Layer 9 of a small transformer language model trained on English Wikipedia (12 layers, counted from 0, width 128). Numbers have three digits each and are written without spaces.
A neuron's activation on a vector x is squared ReLU(weights . x + bias), where the dot is the dot product.
The model reads these tokens: ")" " &" " \\" "ome" "ga" "_" "x" "(" "t" ")" " &" " 0" " \\" "\\" "\n" "\\" "end" "{" "pm" "at" "rix" "}" "$" "$" "\n\n" "=" "=" " Order" " of" " rot" "ations" " ="

The vector x that enters this layer's MLP at each token. A number n stands for (n - 500) times 0.012.
0 ")": 423529549504520409618495495414396611503523567349565477382426531450410517513487462435537474459542465634487474534441653552414419520541555427473428568370410524457520599484402502423526429597431483605387499459664575619629522276609666419465597443433570619486559431455536419537643329563677623502613559580543372522466462466447505572461424608472379471453766425594465495334530458656409454417487
1 " &": 453517579421464456508504522482421468500468445374652449550527612387472432617427537428547445446503594480535515450602698578483509394473533489448470456545432574608562541452399451501457343635336650596553523371631397558560617323608550395507641565384467511517475589451524190516467458478468527502525420540519526523477413554461556540453473590616473470532814434540531375426570487620397507349565
2 " \\": 557513569384503475509413531438384488551453500430540502484521549354574447541493468361554497401524500495506383490577722530450465493476464512403602502494380497669593474389356494622519493644467556702582513422630361575524591374529578384523612494481372518658506522496561297551518565381483585582408531643498581598500396486518591564453437561499457423398608320537495387418478560589613459236561
3 "ome": 470565545369600492469480568458563448495498461350355515541426569428471476597525596443462500501479334444430614437621800397489416342511421485561441566429446436651514437483353483490465594527521605559561458444640393594655553443488453413527545538508635475489441656522531380438469513492569533621425537557553566543554413599493581567604456532377559539443586274530477334431508459667583406304549
4 "ga": 376555482410490583450595578529470539468413395348480491473434543333534410513394600573414408463462220470484658431500726461575412257530513413567456516599471420500521572371440524531505539675535633509621510446565364560474541376467575500603546572393625513467560582467550404652579570506445538649465532567372470627576419556577458539643417521492450467436581395625469467448464547566500535407454
5 "_": 518492524445501470511595568467401624533469453567441542541460525280476440520341573523395470379345499464536458421545717525545378461444495554495587582466480469502505560363433631590466512635404478611644655321515445522451546417476665396614464590340443467572435597476690427489538510517585520496410667579467461657450409591585487544525366614558451563355560387589403446522420429502563448370602
6 "x": 492493414381484523532592515503419465541396458385380539581497488321454476631453538447540456471477413424496566428604761617515484434479480438427439466385478382548572479489415557660468426663530526596642514360495413614523599412453554347578450488370637524532525720528717420494499335557545562530494512589450458573641478513543562608568381503546444461465668401546490338503497467540524397345571
7 "(": 580524568493518470563582483616380567523478432432499478490517507316406559602418516485403463451389550463502481454539675605444467571412387397399597531446449435508554524392342610524475457629489571656547515401634391509596613334447512463559552562324617516640491560446685408443431398428449477491519567648542428712495524596550326484591514514524415439398655408599502371505524437616540515324534
8 "t": 603439520436431384524402415581514420586451482391507447611449563369529515585516627473527549570483400447476474399577777530523519600431406390407501524441465378506419504523385557560336544571488601539542507388759527586567512273490540379501563619373421587632497506609587361588489452532498417543471533683598481560651423520415440435533439497552579442508531415568446310531540498608496534392435
9 ")": 485510449363388492444549620563441468536430456396529536607388496336448492481427555480563376481536527464511594389498697534498412338375472373483536518498507402580539543457457580589522510710562610550570448426619318509588541412445454374426579539456495512650553639479613439532498544383479616388387432586522420652483418637483396456486440521701395518525752457580486393468577556565480612403531
10 " &": 551507456426411553559610531483422409522475391351540540584513558454445466637434533492520472488467463507485422359604736550515604557473485506397437465527471376681476534479346409568537418624397653547556410415567391412537662450428502401508595616345431428588476530523574274538460488434436609486476523566527508577498493603375468369604425555597517577516825507581488431456517594503368539428513
11 " 0": 527432509386314486553502512464419410483441558347522536578496521414399405538485462433561410468540374452478461448619733519582534514358484465357571499546472522603533555411458530549558494693452534672498460339593386448518560480461622361534597548432344496740407496475529365561555484428486537518487502653505509593576437533523528526607397591490465539478643430635503378468542616663511497249524
12 " \\": 579544503410414560458519577373449479556382515440479534589414484476471478510508460543452506614478468520538313480541771509431486603421449589473551506507469438656561478369519462573520529580526597627565409425648433526528657548236518495445575448356379456659559591364507420577580514501455592533460513570513652512384442459326466395450407635477458574532612414539504434424464588524625499249588
13 "\\": 612528403389479491410520519471479540593471521439473575529469546387503529669541538475450491546462413468393404416553687523453556491427490600493523536440433375621603405418393514577551491611440610558619490507677362484560580490360427468511625500421380375598476569467577371555474562496413576599322473607523647619461535678394466503484417612483395520447625390567501296370456520501658494319633
14 "\n": 436548509521529425559543426442408621545506555373544527475445581467439558503507499399528458445566459595424491493449659517357447517494472367466452589378427516498558605443399463411491472622434538669383518466687500519633539341598637361475523405405581576509520412491587393607620402550599645505580514560498428543500502531412493608490444597452352478467826430575469446311478472713498427376481
15 "\\": 587527480424458504452481470397446526571468479436505511426523534394551598647496486341542576404538370517349326404565717560389594510437465607489590512465471456603592441462402600602520399528397657583547512561678317495488597397418530399598582491458400499592446480483540425599545594455446614538371509713520541558579511573431519536502352586510412507404677428543457355433468531581570383320536
16 "end": 572478432442588425394561523649569474376616480415548495527442616353490580596445399462552445486549363582383378439626647491436426355501395465475508527431600469573630415428540435501452448447484570573499559458709488483508568411402582389558517574382543421591503615498478285621526523533550515572507630705428498544596599624450496534610505600431505451524514429580450320410374428548653455316450
17 "{": 434727505431467368464430600496416457657530463513476508438483567350541563604464555394467492440437478527448482488592606586481441341456332416543572522514535463532455398369503542672522465623475539530604616411588392495585611416482588373616423562353515678618489572581651435549494642533423523513308597621422487611508561568454370516573403498568369449484567524567397361500473345551530398409493
18 "pm": 594455465373448536497571496589393540542480440461566562626460525328502474501415384540545533315461276535624491482586699555464404522434360371532551487428540447546456464501530612486446369593420605600531636444633460549532617402482551474590414545371566559638447464587590491461553423491538568549425540617408424605647555391534522532637469527593506558492559437576382299416435429607565301381435
19 "at": 623473536355402470472524532649438495516474316467512583598425546442533489561420522482541410535513372509498450545517740617431465313502399341468470634403604440610403501531494556592444506459476620493649553468522493524434596408425497384609441506361581666600474534511567403536586431422602509500514496641479312679607400579479433371580433532596496415511630437573457341534526435517506639366437
20 "rix": 404589456390420515476472575553423422546513442351392430607466523254563458527431468413502523511457485401589476451581704585513452327475402362448476525452566487649495486577451478661508515620369502564609474503471400555506605411442432483558453482351597642606534637508651419485590512417513586433411579580597423618527455667491319458490450547721408598382604548625477424504500479555464471476578
21 "}": 526471450410394566504532653566484429515488410425457420562532632326519476526434452424467456368423478541482584324549690595445451509415469492344542499482478447647545503553380536567594409661377543533544510411595366481445590378374517369606549608450442495617470553566641469526585493347602523538432543657481422634497345620531459464522418529649452530464759417586541347495482559543553479412558
22 "$": 529462539330442417468475732461466426542538522388485595548533632337467528524421530366482440395419460442437507415591626618415474551471523546418628605597410400603534531551402589526552519701473691607563574481617409570501537424466468407464552598375469450551430526465600423599527495471619610513360547630364434596479426531407529587475316517584482522350627481554477370388437493554453445364619
23 "$": 545507522395463452439477693488455413615533486418452604558540647359484514537482531368468467358437421392408432432597583612401459561460578485470579621602404420620560511557431591467510444660458695618549578540580432589599558430501519389438526597386534431528395524469570425598473507521603602550355450677337434598501472534400570624444381558557465521366564433547455310367431465510525483343638
24 "\n\n": 436577531568426526468589521515407607594491537411494480493556621475430511516535497343553472361472446457386353480477568576297522636461446292458541595496457509625538582561487479383446436521494645703433623587638420519651556401560578313473457498457575513427429496535588453584540477538570603534443460627378482566528497520383527568431453616521399508444768468522386390358389452656516437395519
25 "=": 440479477437462443499466556455484602531455440478543456524510593452473539472523474425622471465455296489469377477499582506401537477454449437497555565459495499541530559612442509523510352535480565655561512512720444470655552341459556325489481474415584550405444479443512407669570489496596580483529507669461439522559423572431454500585474532534401612439957422578445439380420449677483508345548
26 "=": 372563535484428432450586561444486594533465519510538416494485631415445491394599565475564459508380371479479435503525484584387555473482426402496547612504491501619547515575484464509552368514422548695474503492682357437603543335514539371544462476492637544476465543494448504654637487451601554446511456647423524495563453596431462474592439568518385601395850403599370393421386435691397437373580
27 " Order": 420516640385416518508399705405564468446454433354468430534427643407532474557544395403601393482288462442451418560421562566439606478494446501492540511490463537670625461474428595614478585473548539580620517441644418467463514265474471469574646461392563543380528507496423341489567536521680557487465560627425369584544530599410513629503504552637457634451620410589330505477452497631486424445531
28 " of": 459586564538417468483651605543534523548450408306496400483489495387622437578487507451491479397412441394539429392360439502380513418391541471407458602461476503592490367553506495585562516486436617533585564403728540449484387380484500454576652661430487492498508575541422411505576406463621468547442545580479496553519542666484431503556583572677472603446882527532403490462419382571487418402528
29 " rot": 516512461443536513525572583565608461508459444456480420515404487361569469550427414389392400441439379511570426542494684527513479502472509534309522544469643424690672390383435472568548453445614567629625449460616497558547575402493558481668531556377587490501496588506528370529638543496656573453456670547335474488509389425481560626501507562557361613475431299610421515426367494592454454293524
30 "ations": 388521392398418530536563558511544404470511463340443532551405470335566485520414530471502329480408457373542431384434520516415613373461404415476596554446505376626543523544451574559593440538598739578643526587598360505523527339540476471522495510518772516535416639493520456562562454537658630515464557464429473599404466642603504601488496570620376552458562345602346475468486460604468495372563
31 " =": 631557535471416410495485666634549546566430308480507442386464592384534464506507450504471355511418479314516426450440502460451532614426461314409575568525580513599494592574487503474558555466422656592567575463681438433555644446550560465411537553481634537454347548528443308587590518414592600485370500627389383652543463500446523466413458539495361538434734430549474491482416447656501491436646

Each question shows the input weights of one neuron of the MLP. A number n stands for (n - 500) times 0.00098.

n110 (bias -0.132): 621517672548445538586589398535537480569418536689503626514483430418545393489310468455486438537406478583633541527311413370450453417535497543411563526578486409387322511547503421755331595666310630387536503497354831507353617347510674561361582670493699649663574504295425442711543487217627408332572240651467586539510617568648587242378624255539510625514440657353551489445435386393574563307433
On which three tokens does it fire most, strongest first? 19 "at", 28 " of", 31 " ="

n149 (bias -0.123): 554557413540488524631477414500516571519344461462558612454379544405533448542632486296636397561548529481500321420359645308477521566563489475473409653653677547413408321503566383478476574574641519421422441578549567446479477487489266436521586332389422372547476517495488660533652552543594395684603523391553758402529497559592485414567662446490325557539468450457469591588433579480452405535519
On which three tokens does it fire most, strongest first? 12 " \\", 28 " of", 29 " rot"

n421 (bias -0.114): 553488583684503559352368381485537511650357486488505348354432634406593710720654304509598357531405608518577500422435707532348509478585523466500420472413455623464461428380533399558372451509550491503485262308472532459363719418561477414563447494576403526645463433468436596617437565456383561500523539620557612409523412448581453492459354509633537509609397542292407592596698446384595625615615
On which token does it fire most, and how strongly? 8 "t", at about 1.2

n456 (bias -0.112): 527317602557586386460638614425421520473543374497444298523549497473581691486714579483546543503379529453491574609309528440371357648490698556604429446639459286528423486588525571452379628432635239621427271351814596664559500344447533454559609514598477477598458427493262553668633665699518483430400574324484656344724334530507500548560546630310592442503391425304430419659377569415549354641424
It fires most on token 8 "t"

n71 (bias -0.131): 480381542617546367524541091468519538453336394708625493625367720429467523615386476543250317699423517733507595643410426480356393579449416574618504818352339618578448517833315692512315469563550641264508516523521625704179611664668316539620492532555473341532385561596718566468569382562434391704606455601485549537450599164448629270395623407626477464520421512103508422401590680374427477520371
It fires most on token 19 "at"

n60 (bias -0.071): 550606457590353381391517647613474435646532632468604316480469633649543492254432482573509454423491525635382556597605585616497475589395483555488615464384467511555555578543519480355494497409655497596437402523407558494568566540465561420282615614561244419636211527588560571455534452376503526477552480550452612391575469549422590388246429442602474476341617722372620463486570500305383571465542
On which token does it fire most, and how strongly? 22 "$", at about 2.2

n168 (bias -0.096): 563473671553613497467459572534474478510552595388515708376557416579353605421753541537493283391442707735525474610526509507544564552474388435398697376369547680484641591445457535541345607434395294701415549480342565388603441391566503490442487514576510425397490398423687611446337634418236592322711554620769438463377378351503320342539597373431477310575461594396451534565615523668455449480269
It fires most on token 7 "("

n499 (bias -0.028): 734407696544524535439549444471503367551617580516476518377568357535464540556443733503533399581298417650494519513439596624500478446625475603554380434532337419497461619353383573484420534641601562538642383393381528541602458441707630519669387608618500632416435513338431309549321355418594589341589408558519583302362581607559539322509672285449435281395577652464332493399519453404587695753487
Its two highest activations, in order, are on tokens 1 " &", 7 "("

n496 (bias -0.089): 293489496520492441374609215190763301585533624705455448358607377551333472389438598692542523486331333644538566294636438511440418473555237687482619528555650587375347610454514556572146496563551643474572376398535547409446545489522453345388676489563599544596621489403380384669667578562465500504687577475365454572569721467308645747544550216566618415640307705455585607360423604431604621426428
On which token does it fire most, and how strongly? 16 "end", at about 0.46

n151 (bias -0.102): 568353548456640530579550402626790623249541522440304630496493682321514406702570519489566520609664391436602459606298395422651384279462359628451754416344171347412381623465525328465430610534433726242361530670560367448442482605425515651291393770575694555530464519281659441538460384433441366586653482593729570454629613614350475385625727533295347583531466618567461527507433314458653533549366
On which token does it fire most, and how strongly? 16 "end", at about 5.2

n193 (bias -0.169): 537428573784402416473477663541646487473668474702389462557431263473563536391487545347532661444490526527551588527493392571441556518273487444608356538410521426599433475535519406441544533691479299470371604523353433443642608434446456467530500772469460767671599308464552532410477686339546439649395558397658388615723480560441525432210331657398540401336638630424550673487695546646417208483378
It fires most on token 20 "rix"

n19 (bias -0.111): 677510351460507517326448519645290553385655568486433510507529610480484562214713521595489407405679485463535388560737459493546589646605608634463435624339524460356560428553551390563481300548604458605619487631612453628543628464432487447217335688636304674397385304292552507600398608386396389598618416387490475262677464603594681598597705477420602425409557332272482461491584421376447497571486
It fires most on token 25 "="

n304 (bias -0.075): 601438265873650325729447557632452717523494516597418707494400447390563566551457413369615414364402648330595503526461332403491396315542557426455773515387646405503250493439683403574614557575572467477315481580320555458532399443539687564535475403549364532566601507503447497659333494391674555422396640562516651530471491513710500547426344568518487316450581427675387429446510516463379487542593
It fires most on token 5 "_"

n135 (bias -0.060): 606482450612532488628549685408444421545326392551458673647404564455486436547508478543361590509556444482494524429582438383500562554533649591530552457440438357523235635348526344559695417509378472449609342557352617443532423406419464375476564276333401512570497578524701471525667555357347377642401561636564669503592465654292472506491535539403535616503674405368376569410521512389594743688419
On which token does it fire most, and how strongly? 10 " &", at about 9.5

n17 (bias -0.034): 510460432631521613507344536266438713647569362643537391493693676480410419465509538373444313468506691580400493667540356560455552539383406586663608347523599479400595645528494379442424327560694377314521454619440638447345682661377520480588420569567420562453519497549464661463403445563658669433410373544523400418526494693469684653421503378500458534531725328395332396221619588497302558620397
It fires most on token 24 "\n\n"

n127 (bias -0.123): 457410472897713550575394780666493617386415633574517433736366446433669331315383288600429500472472404696480561392447500642377569410536500851582381580486496487584308466493681538452667629525210547386401496623474475528503497593635603374434275493357433331640407482514547560336324497606597319432607323629524393496644538363632370524567472363614469410471488388484448574371758642570573352543467
It fires most on token 18 "pm"

n195 (bias -0.089): 526493594465575718444628443639220475311489333533424566482396718637531350438542470627531382576724500444430363609633326703454572496548353569607387330295360490612455650388444585328540518563598751774733357650535419559309832496537809475373631435545459398451421523399314597617292493390301286600600419507500542519296486627565594568281562460300569560477491508475473624735647460455446504474435
On which three tokens does it fire most, strongest first? 12 " \\", 1 " &", 2 " \\"

n482 (bias -0.092): 388666742726459649366436486610503463446453463396470536572521661434326390325393529289407571531624648710572519690608408301634626510452574559427606396334374460431559385752416467480438428449547637519638497290493591544537476402573377622522509562506557434615525503367313540322359436528533674544434564555358572287625568459601479412406301522407649327487529397600487695583579537494503534468591
It fires most on token 1 " &"

n349 (bias -0.166): 442414164521467643644467424610705478604604756492348587289377575469593593456543567341617471601447609779442426405546413635288642415314436448500629500511646394598309706553420452532466625500467389465476389416660416419579485717631366485250648162694577496668316624534386589555537220588345642623608504493620488157519526413357424530199579339372707508635577606600338355637557428511715627512560
On which three tokens does it fire most, strongest first? 14 "\n", 30 "ations", 12 " \\"

n463 (bias -0.133): 415396687348677548633570416392504447662664468665304531577731657408391706630590538592354484325525548496324504583331521489723496581419525408555593538245436490375334723662607415360367442637671572489500580464351332507364486429555555504453444341529342823415296534633536647410525674358616566441368528451653523470457725308387566405239683518691410333572460511422577584397540561604586379282236
It fires most on token 24 "\n\n"

n214 (bias -0.079): 402436460688690395455644467737330518515425536515356475317384561436584617363726535606610556438360614719557413507459415298272445619500493797327695366489796469461512408496652273418615467420261554357624318764540478534573631657515650489474655326662218656492317457467545460554562500388528481624440626708664644403452317578465489514344555478429342314450547668365354386405541746663640493417515
On which token does it fire most, and how strongly? 15 "\\", at about 4.8

n422 (bias -0.092): 513682528860590416714222398530465494426407571397440503561550697506524338440388586393527367422428451591661497763610433535491538602529506775545579445414470403400521469534500506400405395630336589439547452634510574455418445622580603414554500520264452538363343623352254585612437512404303590410548722423644533453456497433440415509331636490586390386586611448377514658491465626570579422581636
It fires most on token 1 " &"

n90 (bias -0.120): 575643559727393468518340379569476796425468664447649440556517439521536187441563737253478628421524523682677500734585473305322424474496438651585244530500395477681492561418660442562690563514568660422463405409545676468299513534638564493434554452429277535575410588500341679293493191409403546390535527575428581474545528545540600333567500349423704360467571590265269533536623659410517455546526
It fires most on token 28 " of"

n11 (bias -0.136): 431442560604415533420559559459532367446540510507547571331591478377618752406605537504678588261663500438575416571467432424719391435398342647753735466349341616637600600382582503313718461478481574435597342278646514587567661472359727582386656470409493547321401545443401527493437462464614377562399413583380710276486683504381371559514457722407726401601406607313454670649496465432705423362124
On which three tokens does it fire most, strongest first? 16 "end", 12 " \\", 15 "\\"

n203 (bias -0.166): 749589623614750610473708483500459426492170566641561568591264376473525249786547327350656553771444550600583534496641554523617581480454507440321446536519379326612420484668525518142542440358577410489547485474297481561359615615508492526384332677408504658369545500370471753597518496474436538504557361595418488417819504293543647588523366666319481292563535535564424341561394250320422552554151
It fires most on token 19 "at"

n484 (bias -0.099): 464477474552592576626563684590403605556503449556549546631401447602521446418497568546510374394702358589549467736487423638582516469520341483451387305487483377457666616459531563415453487586598436668418516471136643484388497522382726510477412290424484341350298599416539638399564551529427700493395475660321422398526654205601426582659638696625535649439390450578427675607422580553413366371351
On which token does it fire most, and how strongly? 18 "pm", at about 4.1

n201 (bias -0.081): 557439478574830237618339590494500506487481448626592485513515455696547368266788510433192406583531548551586433656522408513576383527455435497370413527453568353449542655467512555392393547666382393563543556447591434399534512617503705463509418503471551415548485533395517617597525485334393450500601418464558467454606377406764286521534596459524262439458683529425603613358541525467385312382529
Its two highest activations, in order, are on tokens 14 "\n", 0 ")"

n102 (bias -0.057): 582476588561552494609575510423538485554542494302334452473500629548444587428492385494531484591273539790361298388410540497471412741400620610596463466518408426591424625560389566460602402485733534533547551724452440290438338491566602364648566531597410461454365680529385418469564436527649401533422670431591491547559444470386452459601462590386635299565417589409544544447401444327335401497639
It fires most on token 22 "$"

n464 (bias -0.060): 338510398483877491325403469336484632328639503645518655280528523551482540493322503490348426528435493691548678559465652522457506463653531477560368437403419497303375665477533315624542649391574399370565318487547528604611560555487478413519442591510639547474574585550617487574739368475570468582358624485478316405512404509438580409484590553269537334546574577511450705556616330416494429475353
It fires most on token 0 ")"

n504 (bias -0.126): 486524483561554463531549381586537480544311379588551341403569490659601497310398587670645658418397353653478707423578602618448418500561461588422352350433542528292362496465484636619748397541453472514580446611612523527414574300493372257470545273524267460531665573536626589479385526510397594547612390474454626619373187377570510389463553718484510521660483548226443684516513781347440608578253
It fires most on token 21 "}"

n404 (bias -0.102): 372368524339761493500388813629677332659240531588510513500459647606667435610540515489648612425348469748487362497588394525571404493224469566489536619497482548344678440596410578442249562699350431408507563594508528563617587558282637413497554478511539469600421577521585545532548619297418321662285473665473423394472531406692470517406434346520369614347600715397326493553598393237293507702431
It fires most on token 17 "{"

n196 (bias -0.112): 503486382655515752514503360479422631420455537617380383503433637503384590806503315528330526480530597590627365296632581331590587598462413281469374672353454604480394566717536527618432687685507408372443603315323569434274578550545744524561314379462545654500540593568372657447466370466617335455338331596725647582483439493475604563575632452677426570457358416566394533548596628409270497358543
Its two highest activations, in order, are on tokens 20 "rix", 5 "_"

n206 (bias -0.121): 535240504371337598653597397631638371500438692469332533616319707473431394394401420453802703492485707547526716454547559484282534401684545500520334768442472436249242504570732418464509450630637512535359566558213647434557533644519446665373485258676441419508470508248513570648379307686521586723379313634549383661365515650392489613454381527544469599488376464592381463278419714349630796327412
Its two highest activations, in order, are on tokens 23 "$", 9 ")"

n51 (bias -0.062): 528600443609467490521503317545480590308395569633347571581490524404525530514551521273521514224654563548551373540740577534516706561720341596705549574405545481561568529382561434662485591559688423599447476578569473435570410507524493611446474264280684338579254426169351360493626348405385718459544327516560578390369437557560503612446503470270543486289429632285532507408751577513503583603458
On which token does it fire most, and how strongly? 14 "\n", at about 1.2

n442 (bias -0.100): 642627356543429456443530514398349500478494651469421709481734672378337421425562684295556410241463673440406295744453350456391564526569506533440529518621471557479327650507553497497510445389663291566377494612520391303439488442516472488398515646450578578503430455472760662615625579472345506528494599458607507779509558469390450542556608413527381323526429497465431402655503356574583537481539
On which token does it fire most, and how strongly? 24 "\n\n", at about 6.5

n284 (bias -0.073): 747456426677504605504618429518447475460514483608753371274608540471423497429388630304500768370556559522605409408453398550413500667489591680226617388432452434306706323458408573429476695504263448251448543525523343680489541423367658500390324493323406557661563616317669530721524326411530367540525469403619844597578584692600615274539472622483380376519422540569367666423568461296440549514593
On which three tokens does it fire most, strongest first? 7 "(", 15 "\\", 5 "_"

n328 (bias -0.058): 391140600464350469603467422493477338323463195524475666308451555633573362496526441497607673599487736469513391650691481666775408414568467546469528436429416565478470413564545461574649477596269517469451443379442456337381449556456554771543601444698469466479725591543426765538460651416407541507541536643599518567554404570420391556379620648481427311241705483523618543424510490442423467671455
It fires most on token 20 "rix"

n253 (bias -0.088): 457685479450546450616524500346624556561396691608577507436462551244406469628635229612523435437760406590398482532406530547500486606482318504439679266318544273351421688553588445489488553264573433633675307489442786475405395510514482539472359474663608618657482656535575405544427416457682367558701431538388534545418644418522720510689620579404511580626422251318595327557589616361137448583519
On which three tokens does it fire most, strongest first? 6 "x", 29 " rot", 0 ")"

n91 (bias -0.082): 442576589445542551683500540358482497527434620567690406581641549503483588481531406283427564456541605482440567589594429355497641372418379550391543583443571464457470422576452357409377509414616587282487548680571530358547543379461618530485311472600400665390388534627500522726476559482548449473603654500362381544464338384369338459419598512334530723522388663425628560424440237597627459463668
On which token does it fire most, and how strongly? 25 "=", at about 1.1

n175 (bias -0.135): 343382181334375443546673706698531493436532534507556330591517698447309486253606511479481530421465619621567592371504533429527325537518582581493435567546402474470434651470487303529473653482402376560559465609515549376607554747514190305577225803422567532611555449448485746641582497528709271652535375486586533526674393605296490606371483416570593450620355317412567567388496396593306648518489
On which token does it fire most, and how strongly? 21 "}", at about 1.8